Layer 6 of a small transformer language model trained on English Wikipedia (9 layers, counted from 0, width 128).
A neuron's activation on a vector x is GELU(weights . x), where the dot is the dot product.

Input weights of the MLP neurons that the questions are about. A number n stands for (n - 128) times 0.0053.
n5: 131, 146, 26, 103, 109, 130, 124, 213, 76, 114, 148, 98, 146, 107, 180, 97, 144, 191, 112, 187, 117, 168, 170, 122, 110, 113, 136, 160, 159, 147, 143, 87, 137, 108, 79, 158, 109, 60, 111, 142, 176, 149, 72, 98, 183, 176, 104, 105, 87, 150, 168, 119, 163, 79, 166, 146, 147, 137, 100, 143, 146, 119, 165, 123, 108, 161, 54, 118, 163, 193, 142, 175, 139, 121, 140, 160, 76, 125, 135, 116, 163, 174, 101, 99, 110, 132, 90, 83, 85, 195, 122, 162, 109, 133, 158, 115, 171, 129, 124, 193, 118, 94, 115, 132, 202, 127, 108, 171, 138, 93, 113, 112, 93, 149, 154, 104, 92, 118, 115, 140, 98, 136, 110, 105, 54, 118, 147, 69
n7: 80, 110, 119, 139, 108, 144, 113, 110, 140, 176, 170, 143, 176, 179, 183, 79, 106, 148, 64, 71, 143, 121, 126, 131, 104, 152, 131, 202, 132, 198, 153, 130, 169, 117, 151, 123, 161, 100, 149, 138, 104, 205, 95, 126, 170, 136, 200, 132, 78, 156, 105, 124, 98, 55, 168, 133, 153, 142, 120, 107, 113, 122, 104, 133, 133, 124, 96, 105, 109, 188, 127, 138, 81, 50, 170, 112, 108, 133, 120, 88, 123, 177, 98, 164, 107, 169, 146, 143, 120, 143, 180, 155, 89, 95, 191, 178, 176, 89, 104, 157, 192, 98, 108, 177, 59, 89, 153, 160, 179, 107, 90, 123, 84, 131, 134, 120, 144, 129, 97, 90, 80, 59, 133, 113, 56, 151, 164, 124
n22: 135, 137, 78, 98, 185, 125, 169, 110, 87, 107, 124, 92, 123, 122, 175, 167, 145, 143, 124, 199, 137, 157, 162, 157, 83, 81, 111, 143, 154, 160, 86, 120, 97, 133, 101, 164, 64, 86, 128, 100, 128, 49, 151, 133, 167, 150, 177, 154, 202, 124, 143, 92, 130, 141, 147, 151, 100, 197, 107, 131, 114, 159, 112, 147, 98, 122, 199, 169, 136, 107, 87, 160, 171, 200, 92, 150, 161, 150, 137, 144, 99, 159, 94, 134, 161, 117, 127, 162, 97, 86, 143, 136, 170, 111, 114, 72, 100, 119, 172, 135, 144, 124, 110, 145, 69, 103, 153, 104, 196, 104, 167, 156, 120, 93, 109, 116, 89, 167, 116, 101, 100, 73, 183, 82, 92, 112, 73, 142
n31: 176, 115, 73, 117, 124, 176, 132, 90, 87, 127, 152, 158, 117, 136, 82, 185, 181, 149, 141, 148, 63, 120, 130, 189, 151, 126, 211, 178, 112, 90, 132, 144, 93, 90, 114, 110, 135, 90, 155, 124, 67, 176, 190, 151, 161, 99, 113, 156, 103, 62, 112, 117, 134, 105, 74, 115, 103, 95, 178, 140, 174, 164, 139, 114, 149, 106, 85, 139, 191, 179, 122, 138, 190, 131, 124, 115, 86, 141, 116, 126, 42, 188, 138, 79, 109, 133, 109, 164, 87, 140, 148, 217, 115, 128, 158, 88, 169, 84, 100, 155, 105, 203, 132, 130, 93, 173, 148, 146, 111, 200, 103, 123, 143, 137, 100, 140, 127, 102, 76, 137, 153, 102, 123, 126, 114, 109, 100, 106
n37: 169, 133, 160, 77, 111, 101, 127, 142, 163, 102, 128, 214, 181, 115, 142, 103, 106, 100, 97, 43, 124, 136, 120, 68, 137, 84, 146, 64, 148, 124, 139, 155, 130, 125, 137, 168, 101, 182, 101, 78, 127, 214, 123, 185, 187, 119, 145, 125, 168, 106, 155, 158, 118, 155, 145, 117, 88, 113, 166, 126, 152, 63, 123, 177, 142, 126, 161, 124, 135, 99, 101, 155, 126, 111, 169, 121, 65, 137, 113, 130, 178, 169, 88, 60, 149, 82, 107, 145, 164, 181, 138, 99, 83, 169, 51, 92, 138, 113, 90, 127, 158, 137, 132, 120, 127, 79, 101, 60, 164, 138, 116, 119, 196, 185, 140, 101, 165, 94, 158, 118, 12, 86, 122, 98, 59, 117, 212, 157
n54: 105, 101, 146, 101, 109, 85, 136, 99, 164, 91, 187, 101, 140, 135, 150, 182, 183, 96, 91, 127, 122, 174, 142, 245, 165, 105, 168, 118, 89, 87, 154, 136, 55, 156, 128, 134, 172, 168, 158, 135, 133, 109, 129, 129, 183, 105, 128, 129, 78, 113, 129, 135, 146, 76, 109, 146, 133, 131, 115, 125, 109, 153, 181, 64, 137, 141, 139, 78, 125, 154, 117, 125, 88, 134, 72, 89, 117, 171, 123, 114, 122, 140, 100, 110, 175, 161, 122, 119, 103, 85, 122, 134, 94, 110, 118, 101, 130, 92, 172, 117, 156, 151, 146, 147, 124, 182, 117, 73, 131, 150, 130, 112, 111, 149, 98, 57, 131, 104, 158, 130, 133, 154, 105, 161, 100, 108, 221, 236
n117: 121, 121, 86, 126, 98, 183, 110, 79, 115, 145, 186, 186, 100, 96, 126, 97, 139, 135, 172, 146, 73, 149, 178, 111, 133, 133, 147, 154, 165, 124, 158, 86, 124, 63, 171, 124, 154, 112, 120, 103, 125, 45, 113, 84, 145, 138, 100, 128, 166, 135, 154, 126, 117, 92, 135, 97, 123, 147, 126, 131, 164, 50, 127, 109, 114, 188, 133, 98, 84, 155, 152, 110, 160, 52, 160, 146, 121, 163, 85, 113, 126, 223, 167, 168, 111, 138, 154, 111, 152, 130, 105, 158, 133, 120, 155, 146, 129, 68, 149, 182, 70, 88, 114, 84, 85, 127, 102, 110, 124, 164, 127, 125, 100, 122, 112, 234, 101, 147, 88, 173, 175, 117, 58, 154, 184, 117, 170, 106
n131: 107, 169, 99, 131, 152, 197, 37, 115, 159, 102, 101, 129, 127, 126, 89, 90, 146, 134, 172, 94, 115, 124, 128, 136, 135, 130, 71, 174, 136, 104, 177, 156, 124, 137, 141, 115, 93, 102, 114, 125, 103, 125, 137, 153, 182, 108, 181, 114, 153, 174, 99, 137, 108, 151, 152, 189, 116, 80, 81, 193, 219, 159, 137, 134, 124, 108, 117, 133, 158, 124, 131, 107, 75, 86, 64, 150, 158, 83, 120, 143, 52, 155, 133, 178, 96, 160, 111, 125, 108, 180, 117, 88, 114, 111, 139, 154, 174, 110, 104, 161, 55, 115, 139, 168, 127, 172, 76, 103, 201, 74, 107, 147, 136, 55, 91, 181, 100, 151, 144, 147, 169, 104, 117, 148, 73, 136, 88, 159
n143: 161, 107, 115, 112, 161, 109, 118, 159, 172, 112, 152, 125, 115, 139, 78, 120, 109, 105, 102, 127, 137, 180, 157, 127, 186, 144, 162, 166, 137, 98, 121, 106, 121, 125, 132, 184, 124, 200, 112, 110, 54, 146, 203, 62, 124, 129, 177, 146, 116, 162, 32, 121, 169, 129, 117, 100, 96, 160, 132, 154, 148, 117, 157, 119, 177, 149, 147, 204, 140, 145, 134, 87, 134, 176, 68, 150, 56, 70, 148, 102, 123, 142, 103, 177, 126, 134, 116, 150, 136, 114, 150, 139, 122, 139, 54, 134, 134, 135, 139, 116, 100, 139, 113, 130, 89, 153, 132, 131, 115, 134, 47, 177, 101, 146, 98, 165, 136, 171, 101, 76, 125, 109, 52, 151, 139, 131, 143, 94
n165: 102, 79, 144, 110, 74, 111, 159, 185, 108, 114, 138, 142, 115, 122, 86, 125, 120, 97, 147, 175, 95, 139, 127, 138, 149, 43, 173, 127, 109, 96, 137, 158, 83, 166, 164, 97, 119, 202, 161, 100, 190, 117, 78, 124, 170, 152, 173, 131, 168, 111, 90, 135, 116, 135, 105, 119, 124, 133, 109, 249, 170, 134, 135, 87, 145, 107, 92, 138, 168, 126, 80, 79, 119, 126, 91, 92, 110, 65, 113, 91, 144, 140, 228, 190, 142, 129, 141, 96, 103, 130, 173, 147, 184, 104, 139, 165, 184, 125, 154, 159, 71, 150, 83, 60, 149, 120, 143, 144, 72, 71, 108, 151, 128, 146, 97, 110, 174, 141, 139, 136, 132, 90, 134, 157, 116, 126, 180, 104
n186: 121, 135, 173, 75, 139, 154, 137, 113, 178, 148, 140, 101, 118, 111, 110, 109, 54, 126, 141, 191, 134, 93, 102, 112, 204, 170, 161, 73, 85, 77, 171, 147, 86, 145, 33, 158, 140, 128, 175, 91, 50, 78, 103, 98, 119, 135, 186, 107, 95, 117, 134, 123, 59, 172, 161, 173, 181, 181, 108, 144, 75, 180, 187, 90, 181, 120, 102, 137, 140, 176, 122, 106, 123, 91, 129, 121, 148, 148, 105, 97, 139, 141, 145, 82, 143, 109, 128, 167, 112, 156, 123, 168, 149, 115, 70, 130, 129, 144, 101, 145, 144, 198, 137, 127, 127, 125, 189, 160, 99, 87, 75, 127, 149, 86, 77, 181, 114, 129, 121, 164, 127, 108, 152, 76, 100, 183, 229, 126
n228: 141, 131, 86, 123, 145, 121, 129, 158, 131, 147, 129, 116, 141, 91, 82, 62, 149, 176, 93, 191, 118, 71, 173, 205, 136, 113, 135, 135, 124, 134, 111, 178, 61, 124, 98, 89, 55, 146, 120, 156, 92, 82, 185, 68, 127, 142, 146, 123, 105, 107, 123, 143, 84, 45, 127, 166, 137, 177, 137, 151, 201, 209, 179, 128, 161, 205, 134, 157, 110, 149, 180, 138, 153, 186, 116, 124, 98, 105, 96, 151, 110, 114, 46, 124, 112, 118, 122, 100, 138, 143, 114, 126, 107, 119, 148, 153, 113, 90, 170, 137, 172, 148, 106, 186, 168, 167, 140, 114, 149, 141, 110, 153, 122, 165, 115, 124, 89, 172, 88, 103, 170, 104, 160, 130, 114, 78, 128, 91

Each question shows a token from some text and the vector x that enters the MLP there. A number n stands for (n - 128) times 0.04.

"us": 132, 136, 123, 135, 102, 82, 150, 116, 83, 133, 107, 129, 179, 86, 138, 114, 130, 132, 147, 80, 147, 126, 96, 125, 128, 164, 94, 123, 140, 118, 111, 115, 148, 163, 130, 130, 134, 130, 136, 139, 132, 134, 160, 143, 155, 128, 141, 109, 145, 112, 129, 117, 156, 132, 117, 166, 112, 153, 154, 130, 143, 128, 153, 95, 107, 140, 104, 130, 157, 111, 165, 91, 163, 133, 104, 109, 98, 156, 163, 151, 135, 140, 129, 90, 111, 136, 119, 133, 103, 127, 133, 89, 126, 134, 135, 160, 118, 121, 109, 108, 100, 147, 73, 123, 124, 191, 131, 103, 124, 144, 166, 140, 116, 136, 112, 188, 96, 122, 131, 68, 142, 138, 133, 137, 112, 140, 101, 152
The most active neuron and its activation: n131, at about 1.8

"pr": 113, 138, 156, 137, 129, 118, 134, 138, 73, 136, 125, 161, 164, 129, 170, 107, 99, 164, 100, 133, 146, 107, 111, 130, 123, 87, 137, 140, 132, 126, 138, 123, 97, 133, 118, 131, 141, 161, 148, 157, 115, 110, 131, 109, 149, 117, 136, 127, 142, 130, 96, 118, 131, 133, 126, 171, 120, 119, 131, 101, 140, 163, 161, 117, 98, 130, 94, 125, 107, 115, 101, 126, 147, 136, 112, 132, 141, 172, 109, 132, 110, 119, 175, 146, 119, 143, 86, 121, 146, 97, 126, 146, 100, 152, 119, 125, 134, 133, 91, 84, 127, 127, 146, 107, 119, 157, 155, 72, 163, 136, 132, 147, 120, 197, 90, 187, 108, 120, 121, 147, 121, 126, 99, 110, 125, 163, 148, 111
The three highest activations, in order: n186, n54, n228

" 66": 131, 120, 107, 107, 172, 144, 129, 115, 54, 146, 107, 103, 134, 105, 148, 133, 121, 141, 139, 97, 102, 154, 113, 112, 109, 121, 128, 134, 144, 127, 113, 139, 133, 92, 113, 123, 122, 174, 137, 107, 119, 159, 138, 130, 143, 114, 143, 104, 122, 141, 147, 126, 155, 113, 104, 110, 106, 162, 113, 170, 114, 159, 153, 79, 124, 133, 128, 105, 149, 116, 119, 133, 141, 135, 105, 149, 126, 130, 81, 146, 146, 127, 132, 118, 124, 122, 139, 119, 122, 149, 117, 131, 101, 125, 140, 173, 135, 130, 132, 114, 103, 136, 137, 123, 129, 151, 120, 103, 139, 153, 185, 123, 109, 189, 153, 167, 129, 99, 131, 128, 139, 131, 91, 137, 110, 142, 141, 138
Which of these neurons fires most? n5

"anda": 115, 127, 153, 131, 160, 108, 135, 108, 77, 152, 164, 132, 109, 127, 154, 122, 149, 134, 113, 142, 122, 114, 140, 163, 129, 104, 125, 137, 146, 97, 137, 156, 128, 93, 144, 117, 117, 155, 119, 122, 126, 155, 116, 104, 129, 113, 93, 146, 137, 105, 133, 131, 142, 120, 106, 135, 97, 165, 98, 140, 112, 111, 147, 108, 158, 135, 127, 164, 131, 153, 137, 149, 126, 126, 28, 152, 151, 144, 132, 135, 156, 146, 132, 99, 142, 104, 106, 154, 121, 110, 131, 93, 139, 112, 146, 170, 144, 145, 145, 143, 122, 144, 114, 125, 112, 131, 120, 114, 144, 147, 175, 90, 119, 110, 172, 164, 70, 117, 118, 100, 97, 148, 113, 131, 122, 118, 126, 127
The two highest activations, in order: n22, n54

" British": 112, 114, 100, 131, 138, 143, 131, 132, 39, 150, 150, 122, 137, 146, 156, 108, 119, 118, 117, 136, 132, 102, 153, 155, 104, 117, 119, 136, 157, 126, 94, 128, 104, 100, 117, 133, 142, 165, 133, 113, 118, 149, 113, 139, 122, 144, 105, 121, 108, 138, 141, 121, 151, 141, 139, 119, 136, 145, 135, 140, 123, 155, 134, 107, 120, 139, 124, 143, 166, 127, 102, 168, 124, 123, 101, 144, 136, 123, 107, 125, 152, 102, 87, 129, 129, 145, 89, 128, 121, 149, 152, 139, 91, 139, 126, 151, 135, 129, 136, 139, 103, 141, 125, 131, 131, 147, 130, 120, 108, 142, 184, 123, 136, 163, 115, 169, 91, 123, 131, 140, 123, 120, 78, 150, 118, 109, 151, 144
The most active neuron and its activation: n5, at about 4.4

"ok": 115, 113, 87, 105, 123, 107, 162, 114, 83, 108, 150, 116, 154, 116, 179, 97, 112, 137, 144, 117, 129, 151, 114, 145, 116, 102, 129, 113, 167, 117, 119, 114, 148, 123, 121, 144, 136, 152, 123, 87, 94, 144, 107, 122, 150, 127, 124, 140, 154, 151, 114, 120, 182, 125, 114, 139, 135, 152, 121, 125, 123, 129, 149, 112, 104, 110, 109, 151, 158, 126, 123, 118, 161, 172, 82, 125, 105, 136, 166, 118, 117, 115, 162, 115, 110, 125, 93, 127, 138, 126, 119, 108, 124, 149, 111, 168, 133, 129, 141, 137, 119, 123, 108, 146, 73, 158, 114, 143, 171, 126, 159, 98, 125, 135, 88, 184, 146, 98, 108, 148, 126, 179, 108, 136, 104, 140, 123, 182
Which of these neurons fires most? n22

"ie": 121, 113, 106, 111, 120, 102, 146, 123, 55, 138, 129, 118, 149, 140, 153, 136, 104, 115, 82, 110, 135, 138, 142, 149, 129, 108, 135, 133, 147, 144, 122, 124, 144, 104, 126, 107, 145, 149, 153, 93, 94, 123, 107, 141, 108, 133, 109, 145, 117, 135, 131, 152, 166, 92, 110, 134, 130, 163, 125, 165, 115, 123, 118, 115, 153, 119, 117, 157, 153, 146, 106, 155, 170, 152, 82, 121, 111, 117, 171, 143, 125, 91, 125, 111, 124, 120, 110, 124, 197, 137, 106, 127, 129, 110, 125, 157, 148, 143, 114, 132, 146, 118, 165, 147, 108, 165, 121, 127, 149, 121, 154, 127, 158, 167, 92, 149, 110, 112, 107, 148, 131, 141, 81, 113, 108, 139, 114, 144
Which of these neurons fires most? n143

" set": 112, 110, 125, 146, 109, 112, 134, 130, 44, 140, 150, 138, 145, 101, 150, 133, 110, 140, 142, 121, 160, 126, 117, 117, 128, 148, 127, 152, 155, 116, 139, 129, 113, 136, 112, 100, 155, 199, 142, 90, 129, 147, 94, 111, 135, 135, 141, 141, 128, 127, 119, 132, 148, 123, 111, 135, 151, 114, 134, 137, 154, 146, 146, 109, 133, 135, 104, 106, 152, 96, 106, 111, 167, 118, 102, 123, 129, 159, 157, 139, 126, 128, 154, 108, 86, 134, 128, 129, 127, 130, 116, 123, 106, 132, 96, 142, 130, 137, 119, 131, 105, 121, 121, 126, 120, 154, 129, 101, 132, 136, 177, 133, 110, 152, 130, 181, 117, 118, 114, 113, 149, 114, 92, 144, 112, 144, 137, 159
Which of these neurons fires most? n165

"els": 121, 116, 114, 143, 135, 128, 140, 138, 48, 129, 146, 133, 139, 132, 148, 149, 97, 162, 84, 111, 139, 137, 126, 147, 131, 131, 140, 137, 128, 115, 108, 125, 122, 122, 119, 84, 112, 147, 122, 158, 108, 129, 109, 131, 134, 120, 124, 138, 140, 100, 114, 136, 139, 66, 111, 146, 142, 170, 148, 109, 126, 118, 131, 124, 148, 138, 129, 120, 171, 128, 110, 142, 187, 120, 102, 109, 120, 140, 105, 138, 134, 136, 131, 92, 114, 132, 113, 109, 128, 121, 132, 125, 102, 135, 137, 158, 156, 144, 146, 126, 137, 128, 136, 98, 99, 200, 126, 106, 142, 134, 145, 108, 109, 173, 105, 163, 110, 143, 116, 164, 143, 125, 94, 130, 135, 136, 132, 171
Which of these neurons fires most? n31

"-year": 154, 98, 132, 103, 144, 130, 159, 109, 60, 181, 121, 130, 163, 121, 160, 89, 115, 140, 129, 108, 118, 135, 123, 138, 127, 86, 119, 121, 134, 98, 103, 130, 140, 111, 112, 127, 118, 151, 149, 97, 134, 140, 88, 118, 128, 123, 93, 138, 130, 136, 137, 121, 154, 128, 127, 129, 131, 101, 134, 140, 113, 143, 142, 102, 151, 131, 115, 110, 153, 133, 92, 146, 118, 169, 125, 148, 115, 136, 144, 123, 118, 133, 99, 132, 132, 145, 121, 123, 130, 134, 152, 134, 145, 151, 117, 178, 150, 151, 111, 139, 104, 131, 119, 124, 93, 162, 102, 158, 140, 97, 164, 125, 132, 179, 93, 174, 121, 69, 133, 115, 115, 155, 108, 130, 115, 157, 146, 142
The two highest activations, in order: n5, n165

" 90": 135, 111, 119, 107, 171, 148, 134, 118, 60, 143, 128, 116, 158, 131, 163, 120, 109, 142, 111, 116, 114, 168, 123, 80, 111, 129, 116, 129, 134, 145, 114, 123, 134, 104, 113, 122, 132, 174, 135, 125, 120, 164, 115, 131, 139, 169, 121, 114, 111, 141, 163, 134, 171, 101, 138, 103, 101, 156, 113, 158, 119, 142, 139, 82, 123, 145, 122, 109, 148, 99, 112, 144, 148, 111, 107, 146, 128, 120, 104, 146, 165, 143, 114, 116, 114, 138, 123, 130, 98, 131, 124, 143, 109, 100, 128, 148, 111, 129, 132, 106, 102, 138, 128, 147, 109, 162, 130, 110, 90, 138, 184, 117, 128, 163, 128, 175, 125, 118, 145, 149, 144, 119, 98, 133, 122, 127, 116, 148
Which of these neurons fires most? n5

" |": 133, 112, 146, 145, 142, 127, 149, 86, 37, 130, 134, 111, 147, 154, 135, 118, 117, 128, 88, 118, 134, 129, 106, 147, 87, 123, 150, 145, 120, 139, 134, 109, 125, 107, 100, 119, 114, 149, 113, 126, 116, 155, 96, 135, 141, 117, 111, 156, 85, 155, 119, 151, 123, 107, 104, 111, 109, 108, 129, 142, 114, 134, 139, 105, 132, 98, 109, 148, 164, 145, 132, 134, 158, 162, 100, 122, 109, 146, 117, 123, 122, 147, 163, 116, 129, 144, 129, 112, 157, 144, 103, 128, 149, 117, 145, 162, 161, 119, 139, 140, 132, 126, 135, 137, 157, 161, 143, 139, 138, 109, 133, 106, 133, 174, 90, 156, 146, 130, 120, 147, 100, 109, 120, 154, 125, 121, 127, 164
Which of these neurons fires most? n31

"inal": 106, 130, 121, 104, 127, 109, 133, 166, 70, 146, 125, 146, 153, 136, 162, 82, 142, 142, 118, 139, 148, 125, 143, 120, 166, 124, 102, 115, 124, 111, 118, 164, 142, 105, 157, 157, 112, 108, 136, 138, 118, 138, 102, 129, 83, 103, 120, 149, 84, 113, 148, 154, 119, 82, 64, 117, 138, 166, 100, 156, 119, 117, 159, 83, 156, 165, 136, 144, 166, 141, 152, 145, 115, 106, 98, 149, 130, 116, 108, 120, 132, 124, 121, 132, 165, 147, 143, 124, 128, 115, 102, 101, 107, 145, 158, 157, 140, 111, 131, 153, 139, 134, 161, 127, 91, 157, 112, 123, 127, 116, 150, 141, 118, 181, 103, 164, 122, 125, 108, 101, 113, 128, 102, 129, 123, 144, 149, 117
The two highest activations, in order: n228, n5

" press": 134, 125, 139, 151, 140, 89, 125, 94, 84, 147, 144, 152, 139, 136, 133, 143, 132, 135, 115, 103, 158, 134, 118, 127, 162, 110, 101, 158, 118, 152, 139, 119, 109, 136, 121, 120, 134, 170, 124, 128, 109, 138, 113, 113, 111, 148, 99, 117, 107, 104, 144, 103, 141, 96, 150, 156, 111, 148, 117, 133, 152, 102, 144, 114, 131, 123, 109, 167, 135, 125, 157, 101, 138, 98, 72, 139, 100, 167, 173, 133, 148, 145, 87, 85, 105, 156, 125, 138, 143, 112, 127, 139, 127, 115, 147, 165, 119, 103, 113, 128, 93, 130, 146, 116, 126, 171, 147, 84, 109, 147, 143, 176, 130, 196, 118, 145, 111, 156, 140, 131, 130, 118, 83, 137, 69, 109, 132, 157
The three highest activations, in order: n54, n143, n228

"ens": 133, 110, 136, 128, 164, 127, 143, 141, 75, 149, 123, 153, 127, 126, 185, 111, 136, 153, 120, 126, 114, 127, 111, 111, 141, 122, 112, 164, 146, 136, 123, 142, 116, 118, 107, 149, 105, 132, 143, 141, 133, 180, 125, 143, 113, 110, 124, 132, 107, 131, 118, 128, 121, 142, 120, 99, 95, 173, 124, 115, 155, 104, 147, 105, 92, 127, 114, 147, 167, 151, 174, 105, 119, 122, 48, 148, 142, 141, 128, 116, 177, 155, 114, 105, 123, 128, 121, 133, 108, 108, 132, 81, 141, 148, 125, 162, 127, 111, 137, 85, 109, 145, 128, 116, 80, 171, 98, 113, 135, 131, 180, 132, 125, 116, 132, 165, 99, 121, 144, 95, 155, 139, 122, 135, 117, 122, 120, 129
Which of these neurons fires most? n143

" 20": 177, 119, 139, 132, 151, 124, 157, 97, 59, 158, 142, 123, 129, 116, 157, 126, 125, 127, 137, 93, 106, 133, 105, 109, 128, 142, 93, 123, 140, 133, 129, 109, 125, 126, 104, 115, 99, 164, 132, 87, 118, 152, 133, 146, 179, 137, 111, 95, 122, 139, 174, 137, 168, 109, 163, 136, 113, 149, 111, 155, 138, 163, 160, 107, 128, 150, 101, 107, 159, 106, 84, 130, 146, 122, 104, 108, 125, 123, 130, 161, 135, 155, 146, 142, 135, 114, 141, 131, 124, 142, 143, 121, 113, 106, 130, 157, 139, 118, 148, 126, 106, 134, 108, 114, 125, 127, 130, 121, 97, 110, 154, 105, 115, 157, 129, 170, 137, 86, 130, 153, 123, 144, 113, 133, 146, 95, 95, 143
The most active neuron and its activation: n165, at about 2.2

"The": 125, 132, 108, 125, 138, 122, 149, 125, 19, 119, 120, 114, 134, 115, 149, 121, 128, 128, 106, 136, 142, 135, 147, 130, 105, 129, 127, 123, 120, 103, 117, 139, 117, 100, 117, 96, 135, 178, 171, 103, 127, 131, 133, 143, 147, 132, 133, 123, 89, 127, 135, 108, 132, 145, 119, 130, 139, 172, 119, 140, 117, 121, 148, 85, 120, 149, 118, 115, 137, 138, 115, 142, 123, 139, 126, 130, 137, 132, 119, 140, 141, 127, 99, 128, 149, 159, 129, 140, 109, 125, 132, 143, 134, 112, 117, 155, 133, 124, 133, 121, 120, 138, 128, 155, 140, 153, 141, 117, 116, 126, 170, 136, 132, 131, 127, 150, 93, 124, 142, 130, 153, 115, 83, 147, 123, 151, 130, 148
Which of these neurons fires most? n54

"ing": 97, 121, 128, 132, 141, 95, 126, 122, 38, 130, 146, 129, 123, 123, 136, 98, 125, 118, 120, 118, 135, 114, 114, 147, 128, 127, 125, 136, 133, 133, 154, 119, 132, 97, 131, 135, 90, 141, 164, 128, 133, 125, 104, 131, 136, 126, 144, 157, 95, 130, 166, 135, 144, 137, 137, 140, 111, 150, 128, 150, 142, 109, 138, 107, 105, 128, 128, 157, 177, 134, 117, 136, 126, 103, 86, 146, 97, 132, 166, 116, 148, 134, 163, 134, 133, 128, 151, 157, 169, 152, 101, 110, 139, 103, 129, 149, 131, 137, 117, 125, 118, 112, 108, 119, 144, 182, 140, 100, 138, 119, 145, 133, 121, 181, 112, 138, 143, 137, 126, 72, 133, 128, 102, 110, 143, 129, 86, 150
The most active neuron and its activation: n165, at about 2.4

" 1": 151, 137, 110, 145, 162, 88, 156, 108, 73, 150, 169, 130, 125, 77, 153, 135, 119, 119, 92, 106, 95, 141, 98, 112, 137, 133, 103, 119, 133, 157, 126, 108, 104, 151, 116, 111, 90, 148, 133, 109, 95, 141, 140, 120, 146, 116, 92, 126, 109, 146, 157, 145, 150, 115, 122, 134, 145, 151, 140, 125, 148, 127, 148, 82, 147, 130, 125, 135, 182, 112, 124, 134, 155, 135, 99, 123, 104, 141, 159, 147, 114, 180, 133, 146, 119, 109, 131, 152, 136, 150, 101, 106, 137, 123, 132, 164, 175, 143, 126, 144, 125, 152, 97, 88, 140, 146, 131, 103, 95, 135, 140, 103, 131, 163, 78, 163, 137, 101, 124, 142, 133, 120, 129, 154, 126, 109, 96, 153
Which of these neurons fires most? n31

"rist": 119, 101, 130, 126, 141, 121, 142, 128, 69, 141, 130, 113, 115, 123, 125, 107, 156, 129, 150, 139, 128, 122, 142, 151, 116, 140, 102, 139, 142, 113, 85, 150, 119, 120, 135, 124, 152, 150, 153, 123, 101, 174, 143, 118, 154, 157, 137, 123, 101, 82, 149, 138, 150, 154, 118, 128, 111, 146, 101, 130, 127, 128, 135, 121, 120, 140, 126, 158, 189, 109, 121, 113, 118, 104, 41, 138, 158, 139, 129, 134, 151, 118, 109, 136, 156, 105, 141, 133, 113, 119, 98, 99, 115, 144, 144, 137, 143, 152, 119, 133, 133, 121, 137, 126, 111, 117, 101, 120, 174, 156, 176, 122, 109, 146, 142, 164, 99, 112, 100, 83, 134, 105, 102, 144, 128, 158, 159, 116
The most active neuron and its activation: n22, at about 1.9

" 2021": 147, 92, 143, 131, 136, 132, 164, 114, 62, 122, 103, 126, 153, 153, 132, 113, 92, 139, 108, 134, 114, 114, 113, 118, 94, 130, 145, 129, 127, 124, 143, 123, 123, 90, 92, 108, 104, 154, 151, 106, 122, 142, 121, 152, 137, 111, 97, 128, 146, 129, 136, 129, 160, 144, 140, 130, 112, 133, 121, 148, 95, 128, 168, 39, 105, 149, 140, 117, 190, 99, 107, 150, 121, 146, 131, 149, 145, 168, 127, 142, 105, 138, 111, 148, 121, 134, 131, 145, 119, 125, 159, 136, 102, 114, 107, 152, 138, 142, 144, 129, 107, 150, 136, 117, 139, 140, 143, 101, 91, 153, 166, 123, 125, 131, 136, 183, 116, 105, 116, 135, 133, 118, 128, 153, 142, 135, 136, 126
Which of these neurons fires most? n31

"ro": 101, 124, 122, 103, 147, 116, 142, 129, 76, 161, 149, 127, 146, 122, 193, 84, 122, 129, 130, 135, 136, 151, 136, 96, 164, 82, 153, 98, 126, 110, 123, 162, 115, 133, 107, 136, 138, 169, 132, 124, 121, 136, 85, 124, 125, 95, 104, 141, 142, 140, 117, 106, 142, 156, 97, 123, 127, 157, 139, 115, 115, 139, 177, 81, 155, 133, 118, 105, 168, 118, 104, 122, 122, 126, 89, 145, 137, 148, 142, 125, 136, 126, 156, 109, 121, 129, 86, 134, 135, 116, 148, 117, 116, 120, 131, 175, 113, 114, 117, 109, 132, 157, 148, 91, 127, 128, 145, 145, 116, 129, 173, 130, 138, 128, 95, 169, 90, 92, 147, 126, 127, 161, 132, 102, 124, 149, 136, 169
Which of these neurons fires most? n186

"av": 124, 115, 115, 150, 139, 81, 125, 121, 81, 117, 127, 168, 116, 99, 124, 99, 131, 146, 149, 146, 139, 129, 104, 151, 158, 133, 104, 98, 127, 126, 110, 131, 112, 138, 132, 134, 98, 122, 158, 107, 125, 118, 132, 132, 140, 122, 135, 151, 104, 82, 151, 149, 129, 150, 104, 141, 92, 148, 118, 129, 163, 142, 141, 131, 127, 127, 130, 170, 149, 132, 122, 92, 127, 116, 57, 151, 153, 179, 131, 160, 155, 141, 112, 160, 150, 122, 149, 137, 137, 95, 108, 97, 114, 118, 150, 138, 138, 131, 114, 94, 140, 130, 135, 141, 98, 94, 140, 96, 157, 152, 178, 143, 113, 163, 117, 182, 120, 119, 85, 90, 117, 111, 99, 168, 126, 129, 140, 138
The two highest activations, in order: n22, n228

" quickly": 140, 100, 121, 125, 120, 120, 131, 96, 38, 137, 151, 76, 161, 139, 134, 156, 106, 179, 98, 137, 127, 122, 146, 110, 130, 150, 104, 159, 130, 128, 140, 129, 123, 128, 136, 109, 138, 145, 146, 129, 135, 119, 131, 123, 138, 119, 85, 119, 93, 91, 128, 106, 132, 88, 127, 162, 126, 155, 110, 126, 120, 108, 118, 104, 134, 176, 142, 114, 161, 124, 126, 113, 151, 123, 139, 132, 113, 185, 138, 134, 129, 131, 123, 100, 130, 123, 155, 131, 161, 117, 139, 156, 112, 129, 124, 124, 137, 126, 107, 152, 111, 139, 126, 96, 111, 164, 122, 119, 129, 137, 139, 143, 118, 173, 135, 146, 122, 153, 159, 141, 125, 126, 80, 121, 137, 145, 136, 146
The most active neuron and its activation: n117, at about 4

",": 154, 160, 126, 144, 158, 125, 139, 124, 38, 124, 154, 113, 124, 119, 115, 108, 125, 149, 111, 117, 140, 129, 157, 132, 163, 113, 123, 121, 134, 111, 130, 147, 141, 170, 150, 132, 102, 130, 129, 121, 88, 147, 124, 106, 150, 92, 88, 119, 136, 100, 127, 136, 139, 88, 100, 146, 132, 163, 114, 115, 133, 137, 148, 102, 184, 116, 160, 146, 151, 141, 124, 135, 123, 111, 110, 124, 156, 177, 106, 135, 165, 151, 124, 114, 144, 132, 134, 130, 131, 85, 126, 97, 131, 152, 172, 123, 137, 127, 159, 114, 159, 109, 119, 119, 95, 140, 108, 105, 106, 123, 153, 109, 110, 128, 136, 133, 98, 155, 131, 134, 139, 132, 119, 126, 118, 138, 116, 125
Which of these neurons fires most? n228